Layer 13 of a small transformer language model trained on English Wikipedia (23 layers, counted from 0, width 128). Numbers have three digits each and are written without spaces.
Take only the direct path to the model's output, skipping the later layers: a vector added to the residual stream pushes a token's score in proportion to its dot product with that token's output vector.

Output vectors of the tokens that the questions are about. A number n stands for (n - 500) times 0.0028.
" includ": 591442530356671523500507487418428396536667511610645287269588658470220725377477424663403481647529455626468742469623403500497542630500500550482309587600386729642409450464627418668575451395505662459385455537461544497307590344367436600527567609630308539674585724457754651567380587481500423454286672645485528635630667691638609509540523237702425538441457608374503436512471542625521454516634
"gan": 592476682407492534395619497460476383503569464430348516415384485588365558313396513619508181548624487504488758518585444423477374504500438347458259437632558468434504429216446355736468590626187281693510491525613482718482784484425273347689510450465469412447418530742739522483412527616465416130407607547422294464503555506586557455594606312421472341647486480417434545614429664599455761534614
" this": 726456662554611662436497439468423646430323394568765497388420484586416525601610429647507545582612456491531500386706656531506506611499565482467412355519431690554491429700601533558639453588528530456301434423683539687329747366494421466466497524516383430605447627550525475618319485611751497449302671575520517719503527497494484415452467462636479500547461500195527568620571457662535515547416
" would": 650394579488651468557435459483471348561523478509522417447662577477421497643585557523476472503494642226446724392626516727444519648500464606521202311589430621402453413323548338646638600511469530459379531510409526589404802415635373562507437570545345548586555703585661611500417455766740559373162518527460385706439617531585597492631224604481338613379282614415375560436430425598489521503363
"ion": 596547419646684544587320457610265455258376423543475544419604606482604500544615424643410638446722550537559728398391512436360383637500576636593451552430569526628425497474550427438503437678328619779446643721541483591573644545424368383658435342456301478669532329557539643415553497393450483490482611443623545409604643554525620555711614469611608500646367395305365566441489500704261459636475
"ice": 500667822612536549455677376330447372367549427429441344446680386275370459720564464433513304511476510504593589368733571511672507524500606419566523302403503447280366594392503454334357592734135694411493613544627425568419546492233474251566514468484475621594588565309553704427479559544563774358570448645430628481531645510306422448436489364651416622750478567268725439370412422635454582458339
"'s": 507457503522507465579536539485538412563558513691625460444611578570415473654395706428489516407413404244596412571602470576500755523500483475486358565459359668576426608519575460429657649368528460457543468653658408571500772308650496677566348474519491554500474334538616519465460674561645577419385636391530446366543671454480637412506482392621465330666568664601538478386503360555594511374411
" team": 651602531491514421599503461389659361458436314611431535463521307422384510466432469681414365458388523490572441507543649477594449580500342424460441404614403735543465560435511323469452651521505716357561468544317553516269544562620485442718604450551503554463462687760614582637434678591606763440387562442391295616600497474634456548466525353573555737466410561406315380436418659683447476600521
" B": 409509586548386368553411477524498387632417560530474594498554419471545449518548445543576500407410457640459410535570428457410445454500565536466420647496507428541409431518436458409580527465592484379587502520559526402404516429554357547500560509477508347466454469394390411551470582504496412581544461538565549476508406524462485487405583595573412462435582440496512603401473549542414485531572
" play": 657533580522599413569598506409610321548424350598597497538581403388497634510457380517458415437516513554527471506510678434508548609500266502476390367630389681526456601542544393601536669555477545387571451679494530589409598607512462649500547505529414655631666649800582503695397542587576536430432648354545474569584571455415525483543587452720582536560417604441454352358311666786546496450497
"os": 431433428503455593428542212447565520466421484587773444529511762635467533331360476396364521303365429497512615409487649473543492465500543488425496433447433315337690343419442310436547426422396653578599507594551511413536463493288590494621624482403342528390558521486447543558494542328380443420516637446524677467649531668599513468457561567429407476624477564453451515395535534512463722528426
"ah": 589465411464450652431393466432441411451506341671537548545458299565426410570529416420453591635398449328503533378658483296514549686500310503541455527449475497303527351473622322769425585687290486677500545639593302560504503622300546500643520645600592468328345450482607453429422405438627506490367595491586443438358562536506474393526539491494363626503354387516610430626662570524433767613443
" s": 654382515537414459498526448473560416502506547569447605489297507450457476525512450424581413612574399592493446546432616415394451516500410511510468559550521644595354458544587420428523461399575465394457448491412574544545515578562490572502504563549556494546502591341506566530465476623578458580509536388527540522467479566632605434473553531592492545405619586486490368437478615612625434518568
" rec": 622408581423656513551690379484552318533415443582594461474517525461320609526672423558494432494593538456600487597628619426557610529500342546468319569789561684672420449622538438471574471589442469405513397492464569516483660626559355571602550514531369505494368627557599608553505554498682434472375500524556536609418529483622563448484685456616430546468542520489547339516442642677607440413491
"uring": 426650577449651690683253522395424455353378245500657420442354647496440592559488225550341489671522363203440373394823715621496643595500504529561485341421425700669570561496644496656384550648184667691275454362732480512388636441516277468468437356458531784597509598542489561583677560379496395355018802756557415689534626611458542536615500545435709688440450482362666417771391462609566539492352
"st": 367418483676398680428720533393477445566373473257575597490683622477486356714319556611516302418733654635550368350382679408542404420500550560440491412368428403278497372704574333572405616317436379588574555580483442653354619353645296412714480642537676651400387463620556486609635582596556574410576594472371699518543627516647378352470626461570530591541378456577554602525509408632518599470355
"ree": 409500593611550368577436470470398432341377323457691349413438646631626471653552522613315349562288339416368424070677418493520341566500572646631315507582478492493300512535472544507541478601207643710459571581337618493329476496394592468645563546321517574530196487473589453545342375398534409478335578554564344554618497173606364598531455504595473743408320561444555418709378634542448509348469
" that": 672464488631632673469464458497554383444395484617581523201620518437446563625597424483531468573610532424582448564694601512478672723500585449455441471466428662497520525526597537616610436575581497474400495300497545630522585284591583380535270515437351405522362611565505631662360430574643449414322527467704378683621665457585538465511410576707540554474630452441529438528574461624562533573513
" (": 440386290613455418454453387624427348554411527527558577524554472577580420608429498539477513588676480729624469508492450478538458503500479417690652613699573407604447521428493516522649568387628377452528494603399519406678494643542589679368417466493536505422449543448546477469393565457521450515450554510447502458416507414448529436396483528535415443479565618513533464459464439426631455470538
" l": 621443573502571396563538475489530488581434611521451540434435519439434456491520407455547453646586502575537421594387519400377510407500398469442567453586547521565453488545526448461535446525570545388484509506400631590377536631562500532523512484524561472562439625350416504551545488539612366520366508428398543568480462468564595380504576551576430399417590532487441317411459518631637446442523
" for": 549526565584546398484545414651600374547483552557444428429580541494467402614399414469538536536553522635590372551455623419427658578500579598393337624531471564546456407487502598580513473427542462372412481604469604580613560588663515487599430524537408495482366587517478666658331594544577437513476500650496355575517583549512537432510634429417448470390548532547423474453453638672661445649527
"as": 510508388529362732557323411480597636379597471636378355610535625606403453469472538454514395613425536485556623272490272380550536371500555519399353528527547384268434416405589458486390414415544546677519538532644544678582417490356601453560562623418450592577597463397443411473514448423389580524397560526542565494371592450406341430539401556428569439625466474394424497432396309455627628376652
" f": 591478592549513399572581440475611463535484509498479601340443536406527450451462395460571408545552463580639420619379608387487575500500524468468482516556506680552376477555551371482538556548573552423526527486413616607469479571558466584543457548526478494518572638361530608603586525555558502517556529419496481540380417582556577479508561536551486483415563534493488403381436573579580378502556

Output weights of attention head 0. The head adds the sum of these rows, row i times number i of z. A number n stands for (n - 500) times 0.0053.
o0: 669504768589483572488639480648519481440366463328564555668534548534509516473497902486558726290422386443304576369404547604596578451523701576639166646445625340316742243431599451605555398456585512479259362518662720499274499430506568436583600571630603573397543203552690641542613532683600569467615358689560614569393568329436510361419590529308482415283421477393511755623453399707398462566427
o1: 678486611618195328361475436414274444428713488501544519568409408540658377430539758268406564617618596724741487562600479273515565578614419588440485526533436629371548624399283501642676514521515635463496493472562596578606634690768383384660408267369634537710491236404510544611538456576445476514615640390413384436444502495668478467575487706392529570437672546602594364552628462574487516542493
o2: 653516554401420505477583450573488400624412645504488496488665472635505412561518535364452514644512509698463445487407429406366532408428504488339462449619359339656529557490406617554604525518405641471411557398426466564713510700639587420449376681301379476435393395550424441356420575618408414475497568500537635483366599541528533655557397362600420461534338454448535470335478581594518516232487
o3: 552490619372564491264275411424734433380717436469385545502389558612202579430399483485503617313468571499405620530462480387580469646350617512399413503495533347525602535693491621292451485464558505492680421535463342564467590796431425548447317590463524579734467601608378420506640569539454523397426458358396588613551419616591366627583624470517493548620767504390493295542212549475463615517393
o4: 507412462463597515603459450479427351439691549454591485752738625607427568357519451609600569548348572626510508456501485444568355503318505527541417562502603449375370594304433494420615356534423479545530260512596496672433355508474476471255467467511669478433488457608426568584675474560496639324455665515459688363597437594541372358373406412615487554683575364609623487474679349324401441469455
o5: 222484463631567478493483428655336610415409496415414595638404514659609467539559659548609269632525435564684305553548230481503537589359484409458665709367659668425563322739540512481409545405388481272530414331598538653366424666411538455513341468532421517655521516418524223469415597292644546479615456596328523254571541434574551331437556497449231398570445568526381327499332623598557287588428
o6: 575301386545459341511519488484507634400599468272438254594398515474509555500423390352313509515606544499564652614265662694518517412536413658465449374604577441547616365443644530368616583601497077486556492351429591214663584517606371671254459338550618408480494408559360542436343665360547654508556520365571696435450623319421542430354641324429498540678412372526281471668445499355564591598561
o7: 471566262558474295449703578451584507556655559419514514459608620160450496400533325599615434428465576670408463626362444319631458445554523587340574523563658431529544484572517792340513757411617607335470461438331267363651478542863640353349664392430556345403376467498583435561642302510321592294554761296598502510443383383351362409251409458406503570701713534378513463588325585283511598409511
o8: 550536655663640526542480462541563728608622562521587468418358462524529390381701487482465522369519522467575617536417553390607568419487681478370608467450447493572511331462547390639499533384362387418456399457458570667599561405571576399529467568483497306753338625574408679637647418587392629598434566571614459724603580374523422506424474518633293510299590534556492365650405418694409453569512
o9: 486388460470451409526523391639415561559271566402667504439608555664506497798553260481547490400509448452489463692525433488377412560575358434568477455272468595542834455460414430489239459645477523569586551605569447613393478317513551343524527491482607440318671396483456592426555382625684465633540438575537482352520626516581538629317516540459437675452573565550522375445455474445279687597347
o10: 410357373438558482788620443632595295412415500499371375437809539603585546562524501541797682677567545443456691703738628427504573755433487333592389477442481484418467492550491707606643446357454545460521300385509430526716606339382583531400165438433675464682516621658454424541523511493409507414426352397390441509342457438522404554436354448462524156574458508361477555682577537464392646532546
o11: 643328423564541620361444503649777264498452507465493518589638542500466336584555517346630500489402490578503386403500377560588618502548560417437247535483453370459478446352669734309457476366518352579475405489426707670553591707633553543522292507570547260541416337641263529457452312461343469511361557381611488463531456461444430268609403503436565408563595569539706324409552488399578522570389
o12: 447534423434552393444508547272619496352468377427656559362773455543304406296496437640518449394492494415551358368663511489471500628451360387529348451399344441535445458351558382393571507480410481552481611546678352308523529359664491514490526519482522633394502299640344606575466445390474472505608638419565564387558559319648694658584525625493573418681562466503520493583517389576556466430540
o13: 438466463501726419660444442428366550333427629591503443310534331466493500696570401470275434340318533448696515419617639587545510619565350516232444464498486694555559430315491564611488460343389376596668565481733478472467645330502345379352533549563475412541577755571575481527580617490594576562431530577665640432583578552484496527425520425446302537352519420601413254438612237509504479381701
o14: 628579427457484627472529435492752616498193534664480383706486636376456679636394584447453398434678534597413694400636572471496578358410538588500514571574437273382579561620626441602512657446310491603484367645418546538562587404421596495406571460523546538523535713513365421469538524337381406437526454510219348527323489473379329486714594470371274562486437392428526560419357542593459347483566
o15: 570510190477552567692498426481416470495468478681424605442435531477436667492567452603403501465511470485426336527466490475470587502507483636532413583467528409451461482332802465622642439640472411517431452373588341550401539599462583441231408397382707543615356270636588356571316388485467647431530229376523466445572553642713531439731317656512566457621585565601424480423476620545512719426440
o16: 550396485429403737422591556482346768560444536407427503521482477560554586387472443424390436591483255581539436528490688416491588549646477313344477444282490418626485732575586443498558575468504629696528360386454336648429487470552480473351460411441523498724429525502542748426519379374503492420474614470375670638433375367103302333488464571436472430320565551368618604602375529621436480499296
o17: 374697704406480476498520581502558388488613369451538659385588497625710472503609427509550438349685567385513491595452366569604463503455519422374525629456399489604601686604358595557433481416434387623501484317430469301504551215421421528485561567544504469202377583624567447550621600528528489556603430589659427442400658480430553497604434272480457561621568450520545487676478632618512531377491
o18: 470474554316489586494428661180365296529468293498417473489492468672486313735350391635598587477481614439475335483499569390356445584584445514519592549448535397517479684342534508422561469395514625604554457565413483451454474207690624564604619688564587567576433392602605476452452629356604513487408580425404447463781395447575703708651528583479591495405339401309592546616588492241474604515424
o19: 471427498663426671375392403412502352404422462637390498486286567536409477433443430409505528491530586587532491437592394585510596533548417647438412343488459496443449614496530380430385289535754480510396345669494479495492501389451527491584373441378562336533341380569441341430359392444436419640548273585512594415770462531432561523502446755508618568308605544384594404498300351496603438450616
o20: 533418515307386675534478702373369391364573587372448622675493373396422659530508480565342578700655582362703476406386413550469573582423450640506412280419458768755488628427538410492351442581499532365460539521552424347463702529687485547627532516324384546627636538503284434532459786501714500765233251514442551234342389458515693462318388345644470622340435471543319572603272640567634433442451
o21: 424471321460411544375609558338433438315418655496527366457334512521428576616284448338446385774622564521394637480570337648498304757232498352452366593522360620605394382442354484714533553446572640715533469483511463564368554603659588540465531577612619566582522459726538313407499517433497401595497429664542486638522677386508468699373650590439564451544717631617522584376689462462654486274481
o22: 454588317498630473406411539614406556503629674522388433413585571444389189552601587569650392387650531504596492487436360547502500525470706613527724532587624346598666319387427718563617592623617490552581593450628618447421388513590455722429375315453421447424586218595573485522536535552549525437435446432477396362344536406364418420438338448573391538435374442473629636661344544549471366165465
o23: 463517496349233601520500526347539679587553303677544312407504804622719368412400522376432521370273457477553333535353553448373624343560412452480528545563562521502394434521426577332381589562621552549623393429712575498503359479519693490441238296572495419711445540450507571611603618453460655641469493431616321550372471580558528573394643668243454421483474444348375473436465632468278450366500
o24: 609492678491445571703453438566612530508521375547560674673816675349601720476520316262637494467524336685531523423490401456479230499692572355396313493496570458216567475432664440569324460232645416605621491565545548502668565722590470572601538260684580450447524505357615469518519432477601776575204705655273532581482733599516327363263462453508254429433486446615701595299179582627462405425522
o25: 814363690539225618415637319527720531681390368557420441495404387597536521341422491446499568323433596499487424549393353514676606473525518663535524354543326489402460675632456553446632543408655682432443466433536372495601478586365696458503300460533216533590627651508475479376701548409395449523545630373564443409438658418475323460580412630571517396362708584625460567286554196474417521559287
o26: 546448426427585441387632517563602470602549263261678419509457623288557430533858441385524474368685639517542382588700588446558569381108385591323430334553471573537480398520697807500378395567424685597346419385336487595586549357322429459574499371570564491535320388371633721687429358685573495430577560450418324637493478509635367420445531438516452515293394663427372368625375644421385546625606
o27: 317317322520428654431412508742653554513483525419431369383582729522426337337669451379506472496655419636506454387485541548575525622595551513719507378670532304409679438530486657540412571549356196583282524349720652370457497354431470734504487127592622448400474303462456609488661259463979391541691601521557493595460450396470480418500627462359485598470383406581591442405650410531404395419486
o28: 421408089581589615271490665555491407539471394403564435557493443509364650507405506594538558511626469484552341595507468714527568435514435449576351403617331372498374570735502562463538509782493522285435730411520701399444483536695438514503441450545460509672686631456634432432455440573556707340549420444623403548544416572565557685467662514528252444510549492498495482386544467594624557539699
o29: 499458527416385600572529488414393597661471543466631546599659621538519503510561463607586394444516313347462446659579547402463465418478299440375485442666465595545325347539472521669362535459817707591663473405779566454162546686622352525434693237664634318621665646585366500577415612540557576321552299536613577503536454392592593567643491580566426480349328587414424563471503464494712599455604
o30: 715484394623444570493512502543421618690525493323440604564455688587611408415547398465394560482540541591488265519499437588327234374311244420501488585510588667449499365542432494699397648695255453683336628416587628503581490508407581504592471519570566592408464424603418334533359458272433352528560492589357249519532640328473605392653432531645662619499424512448455539744757441446505502298372
o31: 413444427727537722625515356489562463549479504677565501692578576470663319552622696350719675420310521486501446575426404482449405473598622578467494587472486616648546506294571448311489308642545481424493556291477250369397583504445499785662590582196490669520578502445556353401439255503455537450343539587375500486466387450510186497531547431440520383420418427493469455517483501606444501312750
o32: 361435407646358594399461604426551656234907480355496433517567706607509524420562489635425433524397291436363647572776574454503460423378622522447395628480428645679694399576205506681652346537680572499264489453751513622367443396395434660458329504372555383550456297607468468722494572564617569412610408276679543392630396524494591495561426510554658559492356376415680712562397447594435250587711
o33: 418552271507422445560586321403712569843526469461497331495318662429486437417310489628537397428460737545649360623283512522510361750534575491693657466571544677579390565490609454286363565526428538537379465498585542561576503637486582307589573497589377284645459544622700574416656388579612449432281438715571594551718781522499531495586401410515528538454525391568373606534608470559542639420587
o34: 586498650546449375503481540499596553596459500454405451303553386420566453486539409767702555498627582391579496382342523846275392645496423646761361479450506447600508401540579544509557525410440547521559374573289492523477589617428530553483596440342481445488392452641496557320385461419530464565511627310485402717588565613617467469416423454498558614610534391465579347438446445638554594442498
o35: 508597457583680610484575562562692266573310471395477472503404499454750468368545459617524468637382413538362450339589392666650462558511315470490639450694679555667517635378650547371611487464609597470496629468628391220515473586613532548546552608466537422544520469422630505419527402566475498492546363535353525530401344485521373465462620441480485375566455389611476303561653478448601593509599
o36: 416594405527496393276402418468200516366571644503394597340463334501584607508480449426503373384449393359595297690594589483299322471453446497569560506650453474595610290289243643485388468506443448617451450414430464455447445540656595370675673530559358513474505561505540483691544470577582541702407555503605427430468432537602657462477600369711450368512612284478611384584557660453477478385525
o37: 525582371647656422673450335563380508724449511473701555379520419589414450551479398481689581357629473569552411353481424557624392408553635322391290299514504398661504618557667402358422519288467555593437559538403503474607546618509672541328484570325717463423473243504502557563679371254518497576385562474682524611507523654413595590671607363388379413481546614576528407641450396432445597482675
o38: 559611305620384503469364393589357390610476564383656346496643307553588391479595422430548353296149434546380482361437272681406492471721455451568306489420327543618254720496508562553412517383620499539545311400678405500368577684470320405367474564481714603660534607588407354512395516463379398486559532641384541394495542338548484307435302698437687599539496317631669726259353525575492428556252
o39: 548374649470616377489672503284275564542547459414501504573619402375688632609314326700257525462440321590600607467398585467337654428594444532354476626426457545454522282391673555489271444595663482530483420532439487515322495332356469186645572451638419513411645637398532470377470375651443326497303520501473613359372501408417442467477509444486655309687441576474415580456672482525531549494438
o40: 596560391500419269528362471391422413567466567556426564290618622657539459464515559629556567552588562420434565392289286522720355452633521547347311357352384522541444302547530628733403518344399459706564519531560435563400390507750366479458506546614353444505294352616446376318298314474549531472556516393527391570514499502562485725553255535340464514613446384623615374589582628457278743586497
o41: 755459456557682470374548387510486663542698368424511652516558587518377545596498681496691715589346458375413350626579513438444448407414446584410440521475612431544337616491592566567596438626554539509533688548672502617518283380562463667541397303375602662290511649582456391314562298450632506598644478439255443508604729413678458632478329475475476629489564363549400386515629515467573643528756
o42: 612417403393441440594549404666494362447364606505340491478507518244298457353786388538502409413448497406503557707500651521246375597566403631523627504741694428601539479722303547340499567336511519550575332469722286377473378610465262494721297506577596288561279342360549396561622523496265635344373525555460564273427525517486319478504385408414381603419472557471262350543363505642330618664510
o43: 379684562452671587416441737526532630375477567430407414413527375580527664444337440461677561384305451672573359390339460442449472659330707588475412490572445402482478527532404386478491412492455606449581321377563683447568634521471686386347355461393282386549555433446476509257556328480547397548331492513493659542455542733382502467595526470586585518476633487594423487456487403320486667587381
o44: 673411403308365672646504718634427658544548451561569462408574334492644773428477577316496541634714529476652358215591485494457549279504535720665502451557607635514551627420524390348514502542633572530357614384547540487342510456515609568516341313567662473449653593496597440594510635487621585553600546536536555579540401260431369552463476388472606277477553469648492558417405482566481352661418
o45: 346369429590432547511332720623522425552579686541375557548636300605576365511537573545470593247528611403487564387686425654621341375586559479350587550404582575425471599372375514374281538445684468583551606500303322492643286431471460494244620561430633389591278526403595580608643569424480459341703419290688553824293678253487099691265575548557557507568480546294649600607404441509390400421443
o46: 326517343676621438447439512353469442580450453546463558397689531492498562439662637372524363476499561614345576279499598432390546311286629192702653448595565404485586491276371578570615460619505447597369415431460244689581496546471733399445497539522482520448391518642375279545449580563413460406455511524463448647638492563305378493519488625475426384602571641619609664514637376585474516387417
o47: 486558495559705331657540402388420421287564458515547558503551427285550343628458534629578597586591530519486459558549529291622366491367435455501418446398448446425521715363543266422253581508448631567619550679447700460579458685437541251587358664574296614443605517647665485613393673459643533673610483611519417497570592482605370406579639368419605469543527654618602670499534586598380196419623
o48: 759545523430350568352444370563258545505627473807355406676510324535697650600348494533286580579573588452677560306381398494652556716541611545434596596781735502672537516370424430277398607422527533587426429537400392527566465422335375682352496441433600433496501484292606400501335581497578497418516489358519484629323439638591345558421477661358498477531416435412617246379488635388616752610707
o49: 493464443652536465508483486553504537476474361485518522511568577756457614609662554452718529500520351454610453465528539465510555621414458440707459597419528479465501487482502441754455486377476559392586498662413563506348734576522773520219614558497376686524653614631441582550579639299513408381564528701376447480316405612496564526491360459531654265656589574365703528403507329405614455525505
o50: 324676301493584466602641625548458661643496505495476499592484380493421587680414595456373560367611482568474459400432367431449583505272453472340524591546566388396507463715417490495470466556365365342652538410229403506743506613522493496539553521598451457466517306503387454537852484328085567458486522287498377229552452483361586215483594383346316347527398440439619329429426490375462487541527
o51: 440565574310707435414345569640461705516494540569559480583587367245700427555553689743442584366506581616517483322490399566469192344530585273541499501474809559606411393340453417300483531517584567502412458489591228284459661478752470729444618511575560490421312403677767366341375465484492339553316577446433625375430482600543244518576565414490470431646420387351319502467515703496421706717586
o52: 499531199528646523566431595527517503419561459555439339522644543488625473483455276517527289503597500464571611450568603525566435555732535628489384521358394417446615570389538412487585416531609506350531455736636463527559529462450560295409390571483503470533251497541434541661327643461617340419673631434529571567454443697594447548366595451594439443491359478289379444555357580386554419669555
o53: 502400609470395465366183553802502680551267372537618443594634581685505592666588648398315622330464654259388512563612297173493440508501598558616503392819342605474417642528544390412446450488695483406399575529574516580396914650592577590551548540596433366747233298556604492475367546528675450217539437516442411574473314492495498638511506455407415397664583621477296465372757382575526614459624
o54: 389468808376703361640394395518369379553388587398416543268646546547558403285386374502669499395479433413623501443564319504425437487288516658573523455616305638576274407385557566750510385537637378468462479400527469482583357670489338419545444574500626572494629474625569406464617441530408526660556391575481411417552797468402546539471515371578545588393523662479536603397608595522715772452590
o55: 446596609579619599509421559665338421581502303470463658733368581562665340614458505561501585475440328153448519323706672528534535684377568254672515503490617497517512482363568585643612588710626457375481524452540391406447201420564350389225399421692490595393593493393415448592357370648579672572491609522448414465443374486470551449454388583354429452630413529674365762493714435424717511490656
o56: 597733304639307325550254311474516581504593657640459466597703525362579420520600544451509433612516444284577583498565537446392476742511544361644827674563576580503427431351592586593573480527475499555545587736454363582562532408614429520475504622667560568630222491585490379436462334489584402514577684335755379519441688422675582329583509418501336778487610498635515403599613495550573466406482
o57: 570439600407421639355515464487657613469489552598392574724393355665597483573420498365286513558447734582379409572655435336411339444696392353317368311485487464552478526375586494355648359396691250612484565259678629557599600482371710613546393426507628543660500555412681503434535354535512460376502812523410445600491536648440666424468580687257508514505612604550494385485613350109603593431668
o58: 460439607516417230555285418249511581445590567573475581428493513564500583532474423624525399350498492595359373505454688490500426585556591542685430597497704285518640327443480610344513334577443392448515363456600590483475453677582517441546473518506809465830257546529502644735511582728453420603263384785479450378309538376519326190493394453375496714387539358578341491485489433459558710444460
o59: 486472282565792430497470386545799542494725498355378720549433565413527452597483434435493440525307442562644539653433462460552494537500341591517530359412564571579467606451446613439589434455584416372441277524424413633476444657451491502485488555455625434562506296638261497532510585507480475478453281545418289657497507477419477486537458346381403368435665384430602368522470481692455686562587
o60: 344622455426551507504584422441582431687383430367324378326704394618487694612615592526507507424656442737471548447540297559712568644258513449523456429528659387585593493535615318339561572523590764629586551286565505389613521373507460520408456428335508319475492488564265401513584548656380585428500397565381458368590399525357556552391369454426388506543488522719519462510647578330383434572342
o61: 374430571440666563464499541457634397366588487241435524477449616480573567394408508448513587603548289491572530617471473518598443230577440422527440703505637603530724664518538473562639559347427528523628420365467500668592336629448432423419584271617517672466749614394282316674678327514603594460535537457382436408321660633614456538576310841514509492421318478552433527353484429555608404350367
o62: 724678496547532481534500611607538464601564514542437465299363485886541372501383529648396532609444551582352490397548318391522213447634700484278360590453531528601486693566619490439634486507364763696383542487597491536648600332407620566365597452568593690564487481366561520442387619272453399631502462355499348306618579286382373497501554506411606310635496379427496432502600592555607465465428
o63: 503543474530571351256542525689466496520445498525685698640253550560457477676429539448668394356552332542607354389472468434522448434637554577391421350271539393685343488637688378495719455416527507267578474538665702482441601440582534421409523385530695614284299252571541532534447517485456569594471503509719417767425594564497525592576571476444357531594461565458636673405506530415580523686747

Each question shows a token from some text and the vector z that the head gathered there. A number n stands for (n - 500) times 0.0063.

" ": 484451484504418557556480556600459414502386646499521435616589504391401411665514416396491476454450534307528420485634527398468482559410533479544340481556574512456555349485451546356456556588404642
Which two tokens does it push up most, strongest first? "os", "st"

" the": 504511377354406529529430425625504510518478523536475428471538593492401472588419460556502532432426483438486518548621563501426533465408538499439545487570352497558608376593407505453444399535504626
Which three tokens does it push up most, strongest first? " this", "uring", " would"

" |\n": 586483534454529363426407464591535400389383494520401479558556344485429303407485477252512389470345488389444396553481564604512698329466362455464636489555455309374319638222468568345516406413566565
Which of these tokens does it push down most? " ("

"ut": 481593513478458424607507435514379524484422487451429402589609543426395427544537451477560502473542523477475411550665539347461523475434571457432555539424416419541614337389406610437577472435500598
Which of these tokens does it push up most? " s"

" |": 472445487506409570576482575607468410510376685499522425616581505385381414681525410399502468439451538316537422490647515397476483572418532480549327478559576503461557330494449538344456560587401649
Which two tokens does it push up most, strongest first? "os", "st"

"A": 507454332297513620560483629603591399502561308420380412651435528487503374548435338473576554537514502461468436399490481398383391371362531423351446533490420635541585350411474619425523491457418607
Which of these tokens does it push down most? "as"

"ing": 374512361420420591606478493641523412406535506547419485525475628484413436600415468447588518445498557483448514489547548416462530423365559434406535535520423408510627281551444491434486523476511610
Which of these tokens does it push up most? " team"

"3": 600449525531336467425579456518323534582397716460438454590595444376445408712525435381427518376530448350546437534669570501450489704463558520503355449510541586386545407556615517438460448423449613
Which three tokens does it push up most, strongest first? " B", "os", "st"

",": 430607647412492425378426641592499542451689371551467436463722411415554719426493571570535421209654573343421359698602348336315654443569458554545531648469505355561611430406485675258661254447318612
Which of these tokens does it push up most? " that"

" in": 352670514585378505645434334686410579501436668572411406488789540489465469500608580648565465385503513458469498551665404506314682527480477619609556588436451357557690371432518597345580279618425516
Which of these tokens does it push down most? " includ"

" s": 455529428488560569536551490577419471478460474551456382506440521442595392496492301537479545432375513483486472634587503569487506423504538389421569519506409554488467367518561423424546430498451612
Which of these tokens does it push up most? "ion"

"6": 413509524411369452486450327576438561580495569482384488609594687423374448535486341296535526461561429426561498615473574544394426446526559419572594402516620371663417490441551468536430508504443602
Which of these tokens does it push up most? " play"

"ed": 463541452339428521508400698502610417413670322409318401510443474490508423528445478476593570502533523533473454448504359421448451414431568388394565545494459475562637440485591602454579452518345626
Which of these tokens does it push up most? " would"

" v": 364344503365652403498681333248657514571480622877529384517552482431584475587427365498768664279626664351378636461499631434418466589431549349599397855568432752591696563504480464341485597342425599
Which of these tokens does it push down most? "st"

" p": 481569553447563498489474499549452448458533464470500332566535555500420587627433455505522447430483488475452460521631488450376588408488519527349627505524416466520532377432459591425520453514471584
Which two tokens does it push up most, strongest first? " s", " f"

"ment": 584475370336561539511379636594595377484529317405312369528427565534454438571481382488549622558526516497419436330441432367434435369356577354413582518486412566483602421472490596428589422531395566
Which of these tokens does it push up most? " would"

" from": 451574483524561355537562455553476514608459384511508477502603453540481494622533534613501404430495457494485496522641514515477538468444472457527627533459464408462417517392523585518563433580517545
Which of these tokens does it push down most? " this"

"chool": 400593423476429494597434446610463473499544496535400428531618600527457443577503466544545519439484518514451433564585470528361558451416521504584574584410444447529587407445533554463518377521458520
Which of these tokens does it push down most? "ree"

".": 668468451461392518390529462566323545548367579470395437627627440399475386663457449355357484421494429408524424514634624515464458655433511433489452407566472625390526485590682541472404507412454605
Which of these tokens does it push down most? " that"

"rough": 533497481416557452515432441596369491539412462517399397498532459596402430601443453624595476498433413561435614539665516474553560343454555446470641397531362442456508492511523446357530518554633565
Which of these tokens does it push up most? "ree"

"1": 401516321329374606549476499601477530486482599590441533543500553521423458673440407451595519463520480507534441547604536422504511496419514410510582507531512424556506419531399458397492406506457542
Which of these tokens does it push down most? "as"

"s": 430574470467500343524475445551443481608506368495471509542646495565456460591513466581555454465484428549481481525683514515463550394439458416511616539422442464459397539358529588532538459571512555
Which of these tokens does it push down most? " this"

"ia": 460420319320313507584418476651500425489494518617586555460662711556405452499353479556467514523475597410398532462388653585333633504404674578487495386421348381584675434536510472540567385520534626
Which of these tokens does it push down most? "os"

"0": 415531323338395585535489485570464552480476596590449544534493535526433471672451391458574513470493483494530440549587538447512507495432513421512580508522523435536501424532393463398482402508473540
Which two tokens does it push up most, strongest first? " play", " team"

" f": 458609484458567530512553494607451504490428436487496434523569479470515453522488444544499409411421486471509502568591514549375549470465441503443549518498520463524484424414554545448547375566503577
Which of these tokens does it push down most? " would"

"es": 544510393407555543566484613542546492552452400518455423605488531433484359570488352498513548502466491463462456414516495419425443322448547385368556585522408567590507365421440529457567496454507620
Which two tokens does it push up most, strongest first? " this", "'s"

"7": 486492500455388483459460375517444548519458547478428444604614593471422415538472402268482501465561410412538509549488575547383424479475552409556584399573626431571473381440566509458471523469477620
Which two tokens does it push up most, strongest first? " play", " team"

"4": 517647386442410571393349438727374492460401453569372495563612474396535476680307462391420546397500429453334482605481539514488526695351532475388556522385438673421608572334633597534426343313445572
Which two tokens does it push up most, strongest first? "ah", " team"

" Feb": 404327398347610532626626517456602433510529459604582569598575553371586457571392402506631580391610615437530548412490576464476431471413543370417446726505506752498491414517447460400423518406437573
Which of these tokens does it push down most? " for"

"2": 500575495399553598444364451613517553431483518395427478517544425384478529654396437415335482453444311521395593570475458545486396649505431451448684416518485509494435612269584481518397461384489468
Which of these tokens does it push up most? "ice"

"ear": 475506414308446530531428702528631407429652310401325404546428454488520375521416450479605575528524527519477454427509377414447429384405541392366523537500464514566615426460567604448574479510348633
Which of these tokens does it push up most? " would"

"9": 466442490507410566581489570604464425514377698504520427612570508382377406686529412415507459436449534315543427490654508401476494576438528474552324475554575490459547330492444536342464555595390651
Which of these tokens does it push up most? "os"

"ver": 525609536372458541450435463503474482499460514559389416504516400433410371490460414369486477503462520457508421563415444598487554429435486294474597444511392423474455490410503526408448299473526580
Which of these tokens does it push down most? " ("

" M": 433582474353557568618558564520551484522566438476435365550490437476570526598432406502565586463494512505463506448429524471482380435380508341418525697439546646526564330510560640520418531469399562
Which of these tokens does it push up most? " ("

"ion": 606539507349596581436304538730530429451607308386533298388687493576583565657540429605636618540494718386433475362441611618348507304299600321209599480547487378545435412442294642329417379682498536
Which of these tokens does it push up most? " this"